Layer 5 of a small transformer language model trained on English Wikipedia (16 layers, counted from 0, width 128).
A neuron's activation on a vector x is SiLU(gate . x) times (in . x), where the dot is the dot product.

Input weights of the MLP neurons that the questions are about. A number n stands for (n - 128) times 0.0067.
n11 gate: 129, 97, 110, 156, 129, 139, 89, 139, 125, 123, 126, 112, 99, 148, 133, 127, 164, 118, 131, 135, 117, 97, 88, 133, 123, 137, 110, 120, 113, 138, 118, 161, 114, 106, 100, 93, 155, 116, 166, 81, 130, 134, 94, 97, 120, 104, 165, 126, 97, 145, 79, 66, 118, 154, 154, 153, 98, 198, 93, 106, 87, 119, 140, 98, 171, 147, 144, 156, 129, 127, 126, 109, 162, 123, 137, 113, 64, 139, 119, 107, 138, 130, 113, 73, 123, 98, 127, 176, 120, 172, 112, 148, 177, 138, 147, 111, 131, 123, 144, 128, 143, 115, 132, 119, 133, 127, 91, 137, 139, 94, 87, 116, 159, 107, 120, 124, 165, 124, 130, 102, 107, 134, 150, 90, 151, 137, 171, 161
n47 gate: 164, 119, 107, 182, 126, 122, 126, 170, 109, 102, 131, 153, 138, 149, 151, 168, 126, 114, 91, 162, 142, 174, 155, 96, 158, 161, 128, 103, 226, 116, 176, 175, 131, 123, 172, 114, 127, 105, 110, 131, 113, 162, 115, 174, 105, 122, 139, 122, 78, 141, 112, 161, 105, 124, 95, 141, 120, 134, 101, 166, 138, 156, 145, 145, 72, 122, 116, 150, 143, 101, 134, 148, 128, 163, 130, 125, 110, 110, 111, 108, 131, 169, 83, 90, 132, 99, 132, 86, 161, 151, 141, 167, 115, 73, 113, 131, 137, 96, 89, 163, 125, 157, 126, 132, 118, 105, 164, 75, 116, 81, 139, 128, 128, 148, 131, 148, 102, 105, 43, 158, 121, 121, 122, 137, 189, 128, 99, 108
n210 gate: 127, 153, 120, 36, 147, 81, 150, 127, 75, 141, 139, 139, 136, 108, 47, 78, 92, 106, 160, 166, 114, 157, 117, 123, 139, 52, 115, 90, 144, 141, 174, 97, 149, 84, 121, 161, 132, 153, 115, 91, 98, 120, 182, 146, 125, 81, 135, 112, 131, 95, 124, 104, 129, 156, 172, 168, 128, 110, 198, 59, 155, 138, 141, 86, 233, 156, 121, 97, 93, 93, 123, 96, 142, 183, 122, 109, 167, 147, 96, 101, 129, 105, 70, 145, 187, 105, 111, 122, 172, 135, 94, 116, 100, 133, 126, 115, 126, 145, 166, 150, 175, 108, 103, 115, 132, 62, 129, 100, 160, 124, 129, 134, 104, 127, 147, 162, 102, 200, 135, 109, 164, 119, 143, 165, 119, 144, 96, 124
n282 gate: 150, 167, 157, 99, 90, 80, 180, 115, 140, 105, 160, 116, 136, 125, 86, 151, 77, 141, 126, 121, 97, 147, 124, 150, 141, 124, 111, 121, 104, 178, 82, 115, 67, 170, 110, 69, 153, 122, 186, 173, 136, 181, 144, 126, 117, 76, 152, 109, 137, 117, 182, 91, 62, 126, 127, 139, 186, 131, 171, 165, 174, 98, 149, 153, 95, 118, 156, 111, 143, 96, 134, 154, 186, 131, 107, 146, 91, 122, 117, 138, 151, 144, 113, 144, 99, 137, 111, 131, 135, 131, 125, 129, 133, 112, 108, 110, 101, 158, 112, 139, 122, 133, 122, 112, 157, 113, 159, 159, 109, 177, 100, 167, 132, 112, 153, 163, 102, 97, 141, 103, 96, 150, 119, 157, 168, 93, 149, 75
n294 gate: 139, 106, 141, 133, 159, 134, 131, 156, 153, 29, 141, 148, 129, 121, 153, 96, 132, 150, 107, 114, 132, 121, 136, 137, 80, 116, 92, 117, 159, 127, 102, 151, 131, 150, 96, 131, 121, 130, 136, 164, 141, 113, 124, 188, 105, 130, 109, 98, 138, 114, 166, 128, 126, 102, 74, 166, 179, 157, 160, 131, 180, 98, 165, 162, 193, 139, 97, 166, 141, 142, 131, 165, 133, 118, 126, 150, 123, 150, 132, 146, 111, 95, 142, 133, 143, 95, 140, 144, 109, 138, 167, 136, 135, 105, 151, 163, 87, 131, 174, 118, 95, 134, 137, 126, 125, 79, 116, 109, 125, 101, 89, 104, 128, 144, 125, 180, 147, 109, 95, 149, 74, 83, 143, 68, 79, 157, 137, 114
n353 gate: 74, 63, 129, 120, 120, 137, 94, 125, 147, 149, 75, 124, 141, 135, 181, 113, 109, 168, 123, 104, 112, 145, 171, 64, 157, 142, 150, 123, 136, 99, 108, 138, 122, 148, 146, 115, 187, 151, 155, 105, 96, 107, 129, 106, 158, 135, 124, 114, 81, 209, 105, 144, 117, 124, 152, 159, 157, 74, 159, 88, 95, 108, 118, 124, 132, 119, 98, 95, 178, 109, 176, 167, 117, 200, 122, 65, 124, 219, 126, 189, 57, 104, 141, 116, 147, 122, 152, 99, 130, 127, 142, 181, 24, 104, 178, 129, 101, 83, 105, 111, 116, 116, 132, 60, 146, 43, 109, 153, 152, 162, 111, 147, 149, 174, 171, 109, 171, 135, 171, 117, 86, 151, 148, 91, 147, 163, 120, 105
n394 gate: 157, 139, 136, 110, 145, 118, 82, 100, 167, 91, 89, 85, 102, 75, 111, 132, 168, 140, 126, 133, 154, 87, 155, 149, 97, 60, 115, 118, 87, 94, 142, 126, 125, 189, 117, 134, 130, 189, 121, 87, 143, 99, 166, 144, 169, 137, 155, 126, 158, 123, 75, 127, 147, 119, 119, 172, 97, 126, 164, 151, 167, 106, 108, 126, 194, 98, 132, 120, 125, 157, 123, 120, 167, 113, 103, 97, 109, 118, 115, 103, 136, 165, 155, 141, 107, 128, 90, 156, 95, 116, 131, 96, 115, 156, 91, 83, 117, 108, 155, 98, 141, 130, 103, 145, 125, 120, 157, 130, 176, 119, 140, 117, 156, 144, 114, 126, 126, 126, 122, 136, 119, 139, 123, 127, 184, 172, 149, 105
n408 gate: 104, 115, 164, 48, 151, 67, 118, 135, 123, 121, 109, 74, 130, 182, 96, 89, 184, 107, 90, 168, 125, 110, 180, 116, 120, 87, 162, 145, 102, 98, 104, 87, 126, 123, 138, 116, 161, 131, 114, 108, 136, 150, 172, 179, 132, 132, 138, 127, 99, 145, 152, 113, 141, 165, 118, 133, 153, 166, 172, 170, 116, 141, 171, 66, 151, 96, 129, 50, 173, 126, 115, 36, 129, 102, 174, 85, 135, 72, 67, 82, 146, 120, 83, 105, 53, 113, 116, 151, 163, 125, 168, 124, 134, 115, 125, 140, 134, 153, 170, 113, 161, 112, 87, 162, 168, 98, 120, 141, 127, 138, 113, 169, 153, 113, 123, 118, 133, 132, 123, 119, 202, 133, 201, 175, 105, 66, 92, 156
n426 gate: 128, 119, 166, 105, 101, 165, 70, 119, 140, 102, 151, 110, 116, 146, 100, 116, 104, 158, 143, 105, 207, 162, 120, 212, 107, 167, 110, 111, 114, 133, 104, 119, 102, 177, 126, 137, 162, 137, 137, 117, 163, 108, 96, 98, 139, 117, 81, 106, 133, 122, 109, 119, 137, 128, 69, 183, 107, 135, 88, 133, 127, 147, 161, 143, 125, 141, 112, 62, 94, 173, 126, 118, 150, 106, 142, 116, 134, 126, 130, 129, 92, 125, 128, 75, 123, 114, 125, 171, 134, 133, 95, 147, 106, 95, 127, 156, 130, 143, 112, 140, 145, 86, 125, 141, 157, 171, 155, 124, 140, 162, 104, 130, 154, 131, 102, 147, 114, 153, 114, 141, 112, 87, 107, 162, 133, 133, 157, 130
n11 in: 131, 148, 167, 104, 113, 97, 154, 100, 111, 134, 123, 161, 153, 139, 124, 125, 157, 140, 118, 127, 113, 118, 175, 116, 112, 180, 188, 101, 148, 164, 125, 86, 160, 136, 115, 169, 135, 132, 73, 151, 101, 94, 124, 161, 151, 145, 99, 118, 137, 122, 154, 169, 130, 129, 122, 140, 93, 67, 177, 112, 152, 110, 159, 139, 121, 86, 105, 156, 122, 144, 156, 137, 105, 114, 168, 158, 146, 153, 138, 138, 118, 138, 118, 138, 103, 139, 114, 159, 113, 126, 169, 111, 91, 136, 96, 133, 136, 138, 134, 137, 182, 116, 117, 158, 158, 142, 115, 94, 162, 141, 168, 100, 97, 93, 136, 129, 114, 156, 160, 160, 115, 132, 92, 157, 124, 129, 108, 112
n47 in: 131, 118, 167, 133, 130, 165, 148, 145, 69, 161, 96, 97, 128, 144, 184, 99, 100, 171, 155, 84, 92, 136, 136, 151, 156, 178, 104, 139, 139, 130, 105, 92, 90, 129, 73, 118, 115, 119, 159, 164, 56, 138, 93, 113, 98, 107, 167, 113, 158, 128, 104, 170, 148, 99, 147, 122, 105, 142, 144, 163, 142, 147, 111, 152, 106, 227, 134, 103, 138, 137, 126, 86, 125, 141, 129, 120, 141, 150, 132, 137, 72, 157, 145, 119, 157, 120, 125, 105, 161, 108, 116, 135, 102, 121, 138, 152, 67, 144, 141, 83, 132, 158, 167, 103, 169, 159, 129, 111, 138, 160, 70, 125, 125, 101, 150, 130, 158, 136, 135, 71, 118, 184, 106, 115, 103, 197, 114, 134
n210 in: 128, 141, 54, 51, 141, 112, 184, 122, 52, 204, 70, 101, 166, 114, 57, 103, 77, 96, 153, 176, 146, 142, 141, 146, 166, 55, 170, 74, 151, 109, 167, 63, 132, 57, 129, 88, 93, 139, 144, 116, 91, 150, 149, 171, 90, 64, 138, 129, 98, 106, 100, 122, 104, 175, 176, 148, 139, 106, 182, 57, 183, 168, 137, 88, 249, 109, 85, 86, 92, 122, 135, 53, 126, 215, 116, 79, 137, 176, 115, 103, 91, 92, 84, 175, 189, 68, 105, 84, 196, 128, 111, 97, 120, 83, 120, 128, 143, 123, 154, 179, 156, 49, 75, 144, 196, 100, 134, 106, 114, 104, 174, 178, 102, 152, 182, 197, 120, 166, 43, 114, 198, 124, 152, 138, 102, 122, 106, 100
n282 in: 163, 199, 109, 132, 77, 122, 161, 144, 137, 112, 138, 156, 135, 100, 146, 131, 22, 135, 98, 132, 102, 97, 121, 158, 140, 140, 137, 112, 119, 153, 74, 140, 115, 184, 147, 99, 188, 135, 200, 154, 173, 192, 164, 80, 119, 116, 132, 127, 155, 145, 162, 119, 134, 142, 144, 148, 192, 125, 171, 148, 155, 102, 119, 101, 110, 111, 186, 114, 123, 140, 51, 120, 115, 160, 81, 119, 120, 106, 97, 175, 161, 148, 105, 169, 134, 133, 122, 142, 117, 116, 158, 180, 149, 102, 100, 112, 133, 78, 120, 163, 123, 133, 97, 127, 128, 67, 152, 181, 107, 136, 117, 132, 137, 142, 132, 139, 119, 124, 164, 70, 59, 96, 181, 171, 112, 85, 134, 105
n294 in: 194, 120, 112, 126, 84, 142, 134, 142, 77, 150, 117, 127, 94, 130, 139, 136, 88, 123, 105, 147, 151, 114, 187, 145, 139, 106, 132, 109, 170, 147, 134, 163, 121, 89, 129, 141, 140, 205, 129, 140, 144, 102, 184, 95, 147, 149, 103, 63, 109, 124, 123, 185, 102, 101, 119, 119, 169, 66, 136, 106, 134, 122, 154, 86, 120, 165, 105, 111, 127, 131, 76, 136, 147, 214, 113, 131, 203, 130, 99, 175, 126, 136, 153, 131, 133, 92, 125, 104, 123, 132, 159, 142, 161, 115, 150, 90, 141, 40, 93, 69, 152, 141, 154, 142, 122, 100, 140, 122, 102, 90, 138, 105, 121, 134, 151, 76, 134, 110, 184, 171, 112, 127, 125, 132, 98, 127, 124, 149
n353 in: 121, 136, 57, 117, 144, 104, 79, 161, 102, 127, 123, 161, 95, 114, 79, 119, 189, 142, 88, 155, 44, 137, 134, 105, 144, 161, 100, 143, 144, 110, 120, 145, 131, 189, 170, 141, 138, 159, 111, 161, 107, 191, 125, 145, 158, 134, 110, 106, 112, 133, 116, 121, 62, 108, 105, 128, 96, 108, 155, 126, 91, 115, 120, 143, 175, 207, 115, 96, 131, 83, 188, 173, 111, 62, 121, 107, 136, 112, 134, 208, 132, 128, 214, 162, 174, 86, 96, 163, 100, 85, 80, 140, 106, 92, 179, 87, 152, 144, 117, 103, 124, 125, 175, 126, 87, 140, 105, 180, 141, 107, 141, 85, 140, 219, 125, 93, 161, 145, 161, 196, 160, 54, 135, 151, 100, 110, 65, 126
n394 in: 156, 134, 152, 143, 131, 163, 82, 75, 138, 131, 95, 102, 108, 115, 148, 147, 158, 163, 91, 115, 133, 90, 159, 133, 133, 101, 104, 116, 98, 104, 140, 148, 154, 222, 129, 113, 176, 131, 141, 90, 125, 99, 151, 122, 172, 69, 153, 150, 148, 138, 139, 152, 183, 180, 117, 158, 91, 140, 162, 162, 123, 130, 95, 139, 136, 82, 89, 157, 86, 121, 148, 86, 151, 103, 92, 106, 98, 74, 126, 59, 140, 140, 100, 86, 84, 115, 119, 156, 99, 141, 148, 112, 148, 186, 89, 108, 98, 111, 147, 119, 117, 99, 131, 128, 115, 116, 155, 139, 121, 158, 117, 95, 165, 134, 104, 84, 113, 126, 128, 119, 92, 126, 154, 133, 151, 149, 120, 151
n408 in: 111, 108, 85, 83, 127, 91, 81, 106, 51, 161, 184, 136, 145, 149, 171, 88, 138, 176, 38, 133, 134, 118, 108, 197, 162, 98, 130, 129, 41, 101, 129, 184, 145, 127, 68, 90, 126, 175, 120, 94, 135, 56, 155, 195, 138, 90, 168, 78, 143, 105, 135, 187, 106, 114, 129, 114, 109, 85, 202, 165, 176, 167, 129, 121, 163, 103, 79, 129, 130, 186, 138, 107, 201, 158, 175, 108, 137, 92, 53, 104, 51, 174, 75, 30, 66, 83, 161, 142, 138, 97, 103, 161, 165, 137, 164, 100, 121, 120, 101, 110, 127, 163, 111, 174, 139, 81, 131, 110, 127, 139, 81, 141, 138, 156, 138, 209, 64, 166, 143, 145, 144, 166, 88, 125, 157, 115, 108, 138
n426 in: 157, 108, 113, 115, 127, 135, 117, 142, 124, 138, 139, 163, 99, 53, 147, 97, 94, 103, 109, 177, 133, 140, 169, 114, 137, 139, 127, 93, 156, 130, 140, 132, 113, 160, 140, 107, 127, 152, 86, 149, 115, 115, 175, 126, 106, 145, 114, 103, 130, 124, 121, 88, 153, 155, 93, 89, 167, 145, 120, 140, 142, 125, 170, 123, 126, 114, 117, 131, 178, 124, 170, 65, 125, 167, 157, 163, 167, 96, 146, 149, 112, 142, 116, 91, 117, 183, 166, 133, 118, 111, 127, 138, 147, 148, 134, 177, 143, 154, 127, 142, 134, 188, 133, 131, 151, 146, 163, 129, 110, 122, 157, 118, 135, 136, 155, 121, 84, 120, 126, 94, 118, 123, 99, 90, 119, 112, 160, 148

Each question shows a token from some text and the vector x that enters the MLP there. A number n stands for (n - 128) times 0.033.

"20": 156, 125, 130, 155, 120, 103, 127, 110, 111, 143, 169, 146, 105, 132, 139, 118, 113, 134, 146, 125, 99, 130, 142, 172, 106, 136, 105, 113, 108, 101, 134, 165, 133, 106, 137, 139, 107, 92, 119, 156, 141, 109, 111, 92, 117, 128, 145, 140, 142, 99, 116, 158, 126, 127, 117, 134, 122, 123, 177, 144, 115, 108, 130, 202, 147, 113, 82, 177, 134, 137, 107, 145, 121, 103, 134, 124, 105, 132, 158, 181, 115, 153, 137, 137, 144, 116, 153, 113, 123, 107, 137, 145, 130, 136, 138, 78, 140, 93, 76, 114, 158, 121, 127, 139, 114, 107, 154, 175, 109, 134, 161, 136, 182, 110, 137, 157, 122, 118, 103, 97, 167, 162, 134, 99, 123, 142, 131, 94
The neuron with the highest activation: n294

",": 148, 122, 106, 118, 138, 111, 131, 121, 129, 160, 122, 166, 122, 139, 127, 128, 99, 117, 149, 144, 130, 116, 139, 151, 122, 83, 153, 113, 135, 97, 135, 81, 140, 88, 125, 139, 88, 162, 101, 150, 123, 136, 125, 137, 105, 119, 149, 146, 131, 100, 103, 160, 121, 155, 147, 129, 113, 134, 175, 128, 148, 158, 160, 122, 153, 92, 68, 121, 120, 127, 135, 112, 128, 122, 134, 102, 106, 138, 131, 126, 116, 119, 132, 135, 157, 84, 118, 107, 151, 133, 117, 139, 166, 109, 113, 115, 125, 113, 100, 135, 164, 98, 105, 143, 204, 85, 141, 153, 103, 162, 140, 143, 151, 118, 131, 158, 127, 103, 113, 102, 200, 147, 150, 140, 101, 117, 125, 98
The most active neuron and its activation: n210, at about 100

" the": 152, 114, 102, 137, 154, 115, 140, 122, 130, 159, 129, 153, 120, 133, 129, 135, 89, 126, 158, 132, 140, 113, 135, 155, 103, 88, 139, 100, 138, 101, 128, 90, 137, 89, 120, 124, 81, 167, 111, 165, 124, 142, 123, 114, 105, 127, 144, 152, 140, 99, 90, 152, 126, 138, 158, 135, 122, 138, 150, 135, 141, 151, 157, 135, 151, 93, 76, 123, 120, 145, 130, 127, 124, 122, 130, 123, 112, 154, 130, 118, 110, 106, 143, 147, 147, 85, 115, 108, 144, 137, 127, 130, 151, 111, 110, 107, 112, 100, 101, 127, 158, 91, 116, 138, 191, 105, 139, 171, 106, 183, 141, 153, 144, 121, 129, 158, 123, 113, 112, 111, 196, 134, 156, 130, 115, 128, 111, 98
The neuron with the highest activation: n210

"i": 163, 102, 122, 126, 157, 132, 114, 115, 135, 123, 149, 147, 105, 118, 133, 100, 144, 154, 138, 127, 163, 94, 131, 125, 120, 150, 131, 107, 134, 92, 120, 118, 98, 108, 138, 121, 147, 126, 91, 134, 107, 139, 121, 121, 139, 177, 126, 136, 139, 116, 117, 151, 122, 126, 120, 118, 130, 140, 79, 120, 161, 159, 141, 132, 97, 108, 131, 182, 109, 104, 121, 102, 120, 101, 147, 133, 128, 127, 123, 162, 146, 130, 158, 93, 136, 96, 85, 97, 106, 126, 150, 157, 144, 106, 111, 138, 124, 125, 84, 146, 137, 136, 81, 161, 157, 123, 114, 153, 89, 147, 162, 78, 149, 130, 134, 141, 125, 113, 187, 174, 170, 138, 125, 151, 98, 71, 131, 72
The neuron with the highest activation: n426

"H": 165, 153, 127, 128, 130, 126, 150, 125, 80, 141, 149, 155, 146, 109, 147, 118, 117, 129, 137, 134, 176, 123, 161, 168, 114, 135, 145, 130, 131, 116, 113, 124, 144, 85, 107, 151, 145, 119, 129, 160, 119, 105, 114, 137, 100, 126, 132, 147, 136, 99, 100, 139, 131, 101, 133, 120, 110, 156, 115, 141, 158, 101, 96, 183, 136, 107, 90, 139, 115, 73, 109, 148, 138, 108, 161, 116, 117, 140, 155, 125, 130, 128, 80, 144, 155, 95, 127, 93, 121, 140, 139, 164, 129, 136, 155, 126, 97, 170, 129, 116, 155, 100, 109, 142, 120, 224, 139, 159, 119, 133, 178, 107, 137, 116, 130, 159, 127, 123, 139, 122, 132, 148, 136, 127, 109, 91, 132, 110
The neuron with the highest activation: n394

"is": 163, 92, 105, 139, 123, 141, 125, 113, 124, 147, 163, 130, 105, 129, 120, 144, 135, 138, 141, 169, 123, 96, 149, 105, 122, 163, 129, 121, 96, 117, 147, 115, 99, 114, 106, 125, 114, 120, 98, 161, 94, 104, 140, 112, 114, 142, 138, 149, 149, 118, 128, 147, 140, 139, 112, 138, 124, 124, 146, 103, 140, 127, 145, 146, 117, 101, 87, 182, 121, 165, 145, 135, 114, 115, 158, 124, 143, 62, 147, 177, 122, 119, 150, 104, 161, 133, 140, 121, 82, 105, 125, 143, 125, 150, 144, 143, 75, 90, 89, 130, 101, 115, 113, 141, 153, 115, 89, 136, 127, 184, 111, 148, 111, 101, 130, 146, 145, 132, 122, 153, 150, 144, 147, 137, 75, 115, 167, 68
The neuron with the highest activation: n294

" as": 160, 129, 129, 162, 128, 116, 132, 107, 155, 143, 128, 156, 93, 122, 172, 167, 128, 117, 140, 117, 95, 82, 129, 136, 124, 147, 112, 116, 108, 95, 150, 150, 123, 117, 160, 119, 109, 128, 101, 149, 137, 109, 126, 126, 114, 136, 142, 149, 150, 123, 124, 155, 102, 137, 130, 113, 108, 140, 108, 127, 126, 111, 192, 137, 136, 94, 116, 113, 136, 156, 101, 163, 131, 105, 143, 80, 148, 136, 149, 127, 91, 120, 122, 131, 147, 147, 96, 131, 169, 153, 142, 151, 179, 125, 141, 95, 88, 122, 102, 122, 126, 141, 133, 142, 131, 139, 139, 148, 107, 196, 171, 127, 135, 106, 126, 134, 126, 131, 130, 114, 189, 148, 135, 123, 125, 157, 139, 109
The most active neuron and its activation: n353, at about 0.35

"er": 141, 103, 103, 153, 147, 121, 124, 124, 151, 147, 145, 164, 121, 152, 140, 125, 123, 134, 158, 125, 150, 127, 154, 135, 138, 180, 107, 151, 143, 110, 125, 81, 81, 94, 127, 165, 90, 97, 85, 138, 118, 106, 149, 142, 109, 152, 121, 131, 125, 127, 131, 131, 109, 148, 126, 141, 114, 143, 105, 124, 168, 119, 119, 146, 76, 119, 71, 193, 114, 130, 99, 91, 147, 115, 133, 125, 133, 116, 151, 144, 125, 143, 166, 160, 175, 131, 135, 119, 131, 114, 144, 154, 104, 129, 109, 145, 84, 142, 101, 103, 187, 115, 113, 143, 173, 138, 130, 156, 125, 141, 137, 140, 132, 101, 129, 123, 144, 118, 148, 160, 158, 138, 120, 92, 94, 142, 147, 86
The neuron with the highest activation: n282

" |": 165, 151, 112, 155, 149, 148, 150, 105, 160, 159, 121, 166, 105, 114, 139, 131, 96, 110, 157, 124, 102, 108, 120, 134, 121, 131, 107, 117, 131, 113, 92, 145, 125, 138, 118, 113, 94, 148, 101, 134, 130, 122, 136, 105, 114, 157, 162, 137, 161, 113, 110, 169, 115, 165, 123, 139, 83, 133, 81, 115, 135, 123, 99, 149, 117, 108, 89, 106, 116, 114, 91, 172, 144, 95, 154, 104, 121, 144, 149, 134, 128, 138, 109, 131, 130, 117, 154, 106, 124, 115, 125, 160, 137, 155, 106, 141, 104, 165, 96, 94, 84, 117, 143, 147, 117, 135, 115, 141, 114, 163, 145, 104, 144, 121, 144, 135, 128, 116, 106, 124, 141, 114, 134, 97, 84, 116, 161, 117
The neuron with the highest activation: n11

"==": 149, 116, 105, 170, 133, 106, 132, 123, 112, 170, 88, 147, 111, 123, 133, 135, 127, 150, 145, 94, 136, 99, 156, 135, 158, 138, 132, 157, 142, 83, 102, 178, 94, 100, 94, 126, 115, 151, 116, 144, 97, 143, 113, 110, 101, 124, 149, 152, 130, 108, 100, 120, 106, 147, 134, 115, 104, 119, 80, 151, 115, 109, 150, 159, 109, 101, 83, 124, 119, 173, 138, 137, 144, 91, 122, 114, 119, 129, 149, 122, 126, 133, 166, 122, 132, 110, 136, 104, 130, 124, 117, 123, 121, 155, 122, 144, 120, 203, 62, 128, 116, 131, 102, 144, 144, 159, 149, 149, 90, 137, 144, 131, 142, 149, 146, 178, 127, 110, 126, 97, 141, 130, 138, 129, 104, 112, 142, 82
The neuron with the highest activation: n47

".": 160, 108, 109, 156, 144, 108, 153, 127, 134, 162, 133, 138, 118, 167, 157, 115, 108, 121, 164, 141, 142, 119, 128, 153, 146, 174, 118, 119, 135, 102, 120, 179, 181, 117, 139, 116, 114, 99, 107, 114, 149, 82, 108, 87, 129, 124, 120, 119, 153, 125, 108, 144, 128, 129, 141, 119, 135, 157, 127, 178, 155, 173, 86, 109, 121, 95, 81, 93, 142, 133, 126, 144, 138, 107, 120, 89, 118, 136, 147, 119, 93, 132, 113, 111, 156, 101, 156, 111, 120, 128, 124, 160, 130, 162, 111, 126, 125, 150, 125, 88, 155, 125, 110, 140, 128, 172, 147, 128, 90, 112, 128, 100, 134, 172, 135, 175, 140, 96, 126, 139, 138, 160, 148, 142, 140, 95, 162, 194
The neuron with the highest activation: n47

"-": 151, 127, 109, 170, 135, 135, 110, 132, 147, 141, 142, 162, 116, 139, 146, 125, 111, 107, 170, 130, 119, 97, 142, 141, 108, 131, 117, 117, 113, 112, 125, 158, 88, 87, 129, 130, 122, 132, 116, 175, 141, 120, 136, 103, 106, 141, 151, 119, 159, 117, 134, 147, 111, 123, 134, 152, 128, 139, 127, 117, 135, 139, 140, 122, 127, 115, 92, 125, 139, 113, 117, 161, 134, 95, 148, 78, 109, 128, 154, 127, 106, 113, 148, 138, 141, 112, 155, 110, 134, 144, 139, 144, 116, 188, 111, 103, 126, 123, 87, 92, 119, 91, 140, 136, 185, 136, 154, 166, 92, 160, 164, 135, 138, 126, 142, 140, 111, 97, 123, 124, 178, 150, 150, 118, 96, 138, 100, 91
The neuron with the highest activation: n11

"be": 173, 141, 104, 167, 132, 101, 135, 136, 105, 109, 157, 123, 117, 102, 128, 160, 152, 116, 142, 112, 103, 86, 153, 91, 122, 170, 140, 187, 119, 96, 104, 124, 84, 101, 144, 103, 141, 132, 117, 135, 107, 92, 88, 102, 137, 134, 124, 181, 134, 111, 127, 146, 129, 162, 114, 126, 112, 108, 100, 135, 165, 113, 93, 123, 119, 109, 158, 187, 147, 109, 107, 129, 125, 110, 143, 129, 104, 148, 153, 164, 59, 141, 151, 187, 131, 116, 118, 98, 124, 100, 122, 177, 154, 130, 134, 109, 114, 122, 102, 121, 157, 94, 122, 131, 124, 139, 111, 133, 125, 147, 153, 132, 146, 148, 139, 93, 125, 93, 147, 116, 160, 147, 127, 124, 123, 108, 150, 114
The most active neuron and its activation: n353, at about 1.3

" 15": 160, 126, 116, 164, 122, 130, 102, 129, 112, 151, 155, 157, 109, 137, 145, 138, 83, 137, 155, 119, 94, 121, 126, 144, 119, 130, 107, 132, 151, 81, 129, 131, 125, 98, 138, 118, 99, 105, 106, 119, 131, 106, 143, 102, 122, 147, 131, 166, 185, 130, 116, 146, 125, 149, 165, 140, 101, 114, 110, 118, 99, 115, 124, 171, 131, 99, 109, 162, 139, 140, 70, 142, 106, 116, 171, 124, 111, 100, 150, 145, 96, 139, 121, 126, 146, 103, 142, 127, 96, 145, 163, 154, 119, 160, 109, 109, 104, 131, 92, 106, 124, 120, 137, 130, 115, 157, 135, 155, 120, 135, 147, 130, 167, 150, 126, 163, 103, 99, 118, 118, 159, 153, 135, 126, 98, 115, 146, 154
The neuron with the highest activation: n353

" to": 160, 129, 149, 118, 153, 126, 141, 97, 146, 140, 139, 154, 97, 131, 152, 148, 97, 125, 152, 121, 131, 144, 162, 116, 130, 125, 107, 109, 132, 90, 134, 148, 92, 114, 136, 94, 105, 142, 99, 144, 108, 99, 107, 91, 97, 149, 140, 153, 139, 123, 101, 162, 129, 127, 111, 126, 135, 130, 113, 120, 135, 96, 157, 140, 102, 115, 82, 144, 149, 93, 114, 142, 121, 98, 83, 92, 145, 124, 136, 96, 131, 126, 133, 153, 153, 154, 89, 120, 168, 145, 109, 124, 149, 131, 106, 107, 116, 157, 115, 96, 116, 124, 124, 125, 167, 177, 118, 164, 101, 119, 142, 119, 160, 113, 128, 175, 105, 105, 105, 116, 164, 153, 140, 156, 113, 144, 129, 96
The two highest activations, in order: n47, n408

"no": 167, 102, 169, 149, 138, 141, 132, 131, 130, 130, 127, 143, 85, 143, 142, 107, 120, 106, 134, 124, 132, 93, 167, 143, 106, 157, 127, 167, 112, 137, 114, 108, 100, 97, 161, 123, 102, 129, 100, 179, 139, 103, 118, 140, 127, 117, 144, 178, 147, 122, 122, 111, 160, 114, 164, 168, 122, 168, 106, 111, 156, 112, 175, 135, 99, 106, 109, 137, 124, 121, 120, 113, 131, 115, 145, 134, 126, 82, 148, 146, 103, 101, 139, 153, 158, 137, 143, 126, 120, 136, 104, 145, 126, 115, 126, 114, 94, 87, 102, 128, 153, 105, 124, 143, 153, 183, 96, 129, 125, 127, 138, 118, 160, 141, 107, 136, 87, 137, 180, 151, 149, 116, 121, 131, 112, 71, 158, 51
The neuron with the highest activation: n426

"per": 152, 109, 130, 143, 127, 121, 125, 112, 139, 111, 109, 170, 135, 133, 121, 127, 153, 126, 153, 166, 132, 104, 138, 116, 134, 138, 126, 132, 139, 110, 106, 108, 80, 91, 113, 140, 114, 94, 103, 165, 141, 116, 110, 125, 98, 91, 124, 153, 119, 126, 110, 87, 124, 104, 119, 155, 142, 151, 100, 135, 174, 98, 161, 148, 122, 113, 91, 191, 117, 166, 128, 112, 147, 116, 152, 132, 143, 103, 157, 165, 120, 145, 117, 113, 152, 108, 140, 109, 134, 105, 121, 180, 121, 129, 163, 121, 85, 91, 140, 92, 174, 123, 102, 146, 138, 103, 146, 146, 146, 153, 131, 152, 171, 125, 117, 132, 126, 120, 138, 136, 161, 141, 128, 132, 87, 115, 140, 98
The neuron with the highest activation: n426

" The": 156, 111, 114, 136, 154, 111, 130, 123, 129, 154, 119, 154, 106, 134, 132, 136, 89, 110, 158, 132, 138, 132, 150, 150, 87, 103, 142, 119, 140, 107, 127, 105, 132, 88, 120, 136, 104, 167, 114, 161, 135, 150, 130, 103, 115, 126, 153, 146, 129, 100, 96, 153, 118, 143, 157, 138, 119, 145, 127, 139, 145, 157, 164, 140, 155, 102, 82, 133, 127, 135, 132, 126, 122, 112, 142, 126, 109, 140, 128, 118, 106, 93, 139, 143, 152, 97, 113, 103, 139, 139, 124, 137, 152, 119, 110, 112, 108, 100, 92, 123, 157, 96, 119, 138, 178, 105, 136, 180, 103, 180, 140, 151, 139, 125, 127, 156, 120, 104, 120, 116, 204, 133, 152, 142, 126, 122, 114, 102
The most active neuron and its activation: n210, at about 31

" re": 155, 122, 122, 162, 138, 135, 133, 129, 165, 129, 153, 157, 130, 110, 163, 155, 114, 119, 144, 140, 139, 120, 143, 150, 106, 144, 157, 133, 147, 108, 131, 131, 131, 64, 84, 127, 109, 73, 109, 126, 137, 122, 115, 97, 121, 149, 132, 162, 179, 109, 120, 133, 114, 131, 155, 109, 121, 123, 110, 124, 121, 110, 140, 126, 123, 108, 118, 141, 146, 122, 97, 136, 138, 97, 129, 95, 157, 148, 154, 153, 100, 119, 119, 126, 161, 131, 94, 129, 113, 128, 115, 166, 159, 127, 143, 88, 111, 87, 108, 104, 163, 117, 118, 155, 125, 159, 148, 148, 122, 168, 148, 138, 144, 105, 129, 112, 133, 116, 116, 110, 178, 121, 164, 151, 96, 129, 112, 132
The most active neuron and its activation: n408, at about 0.69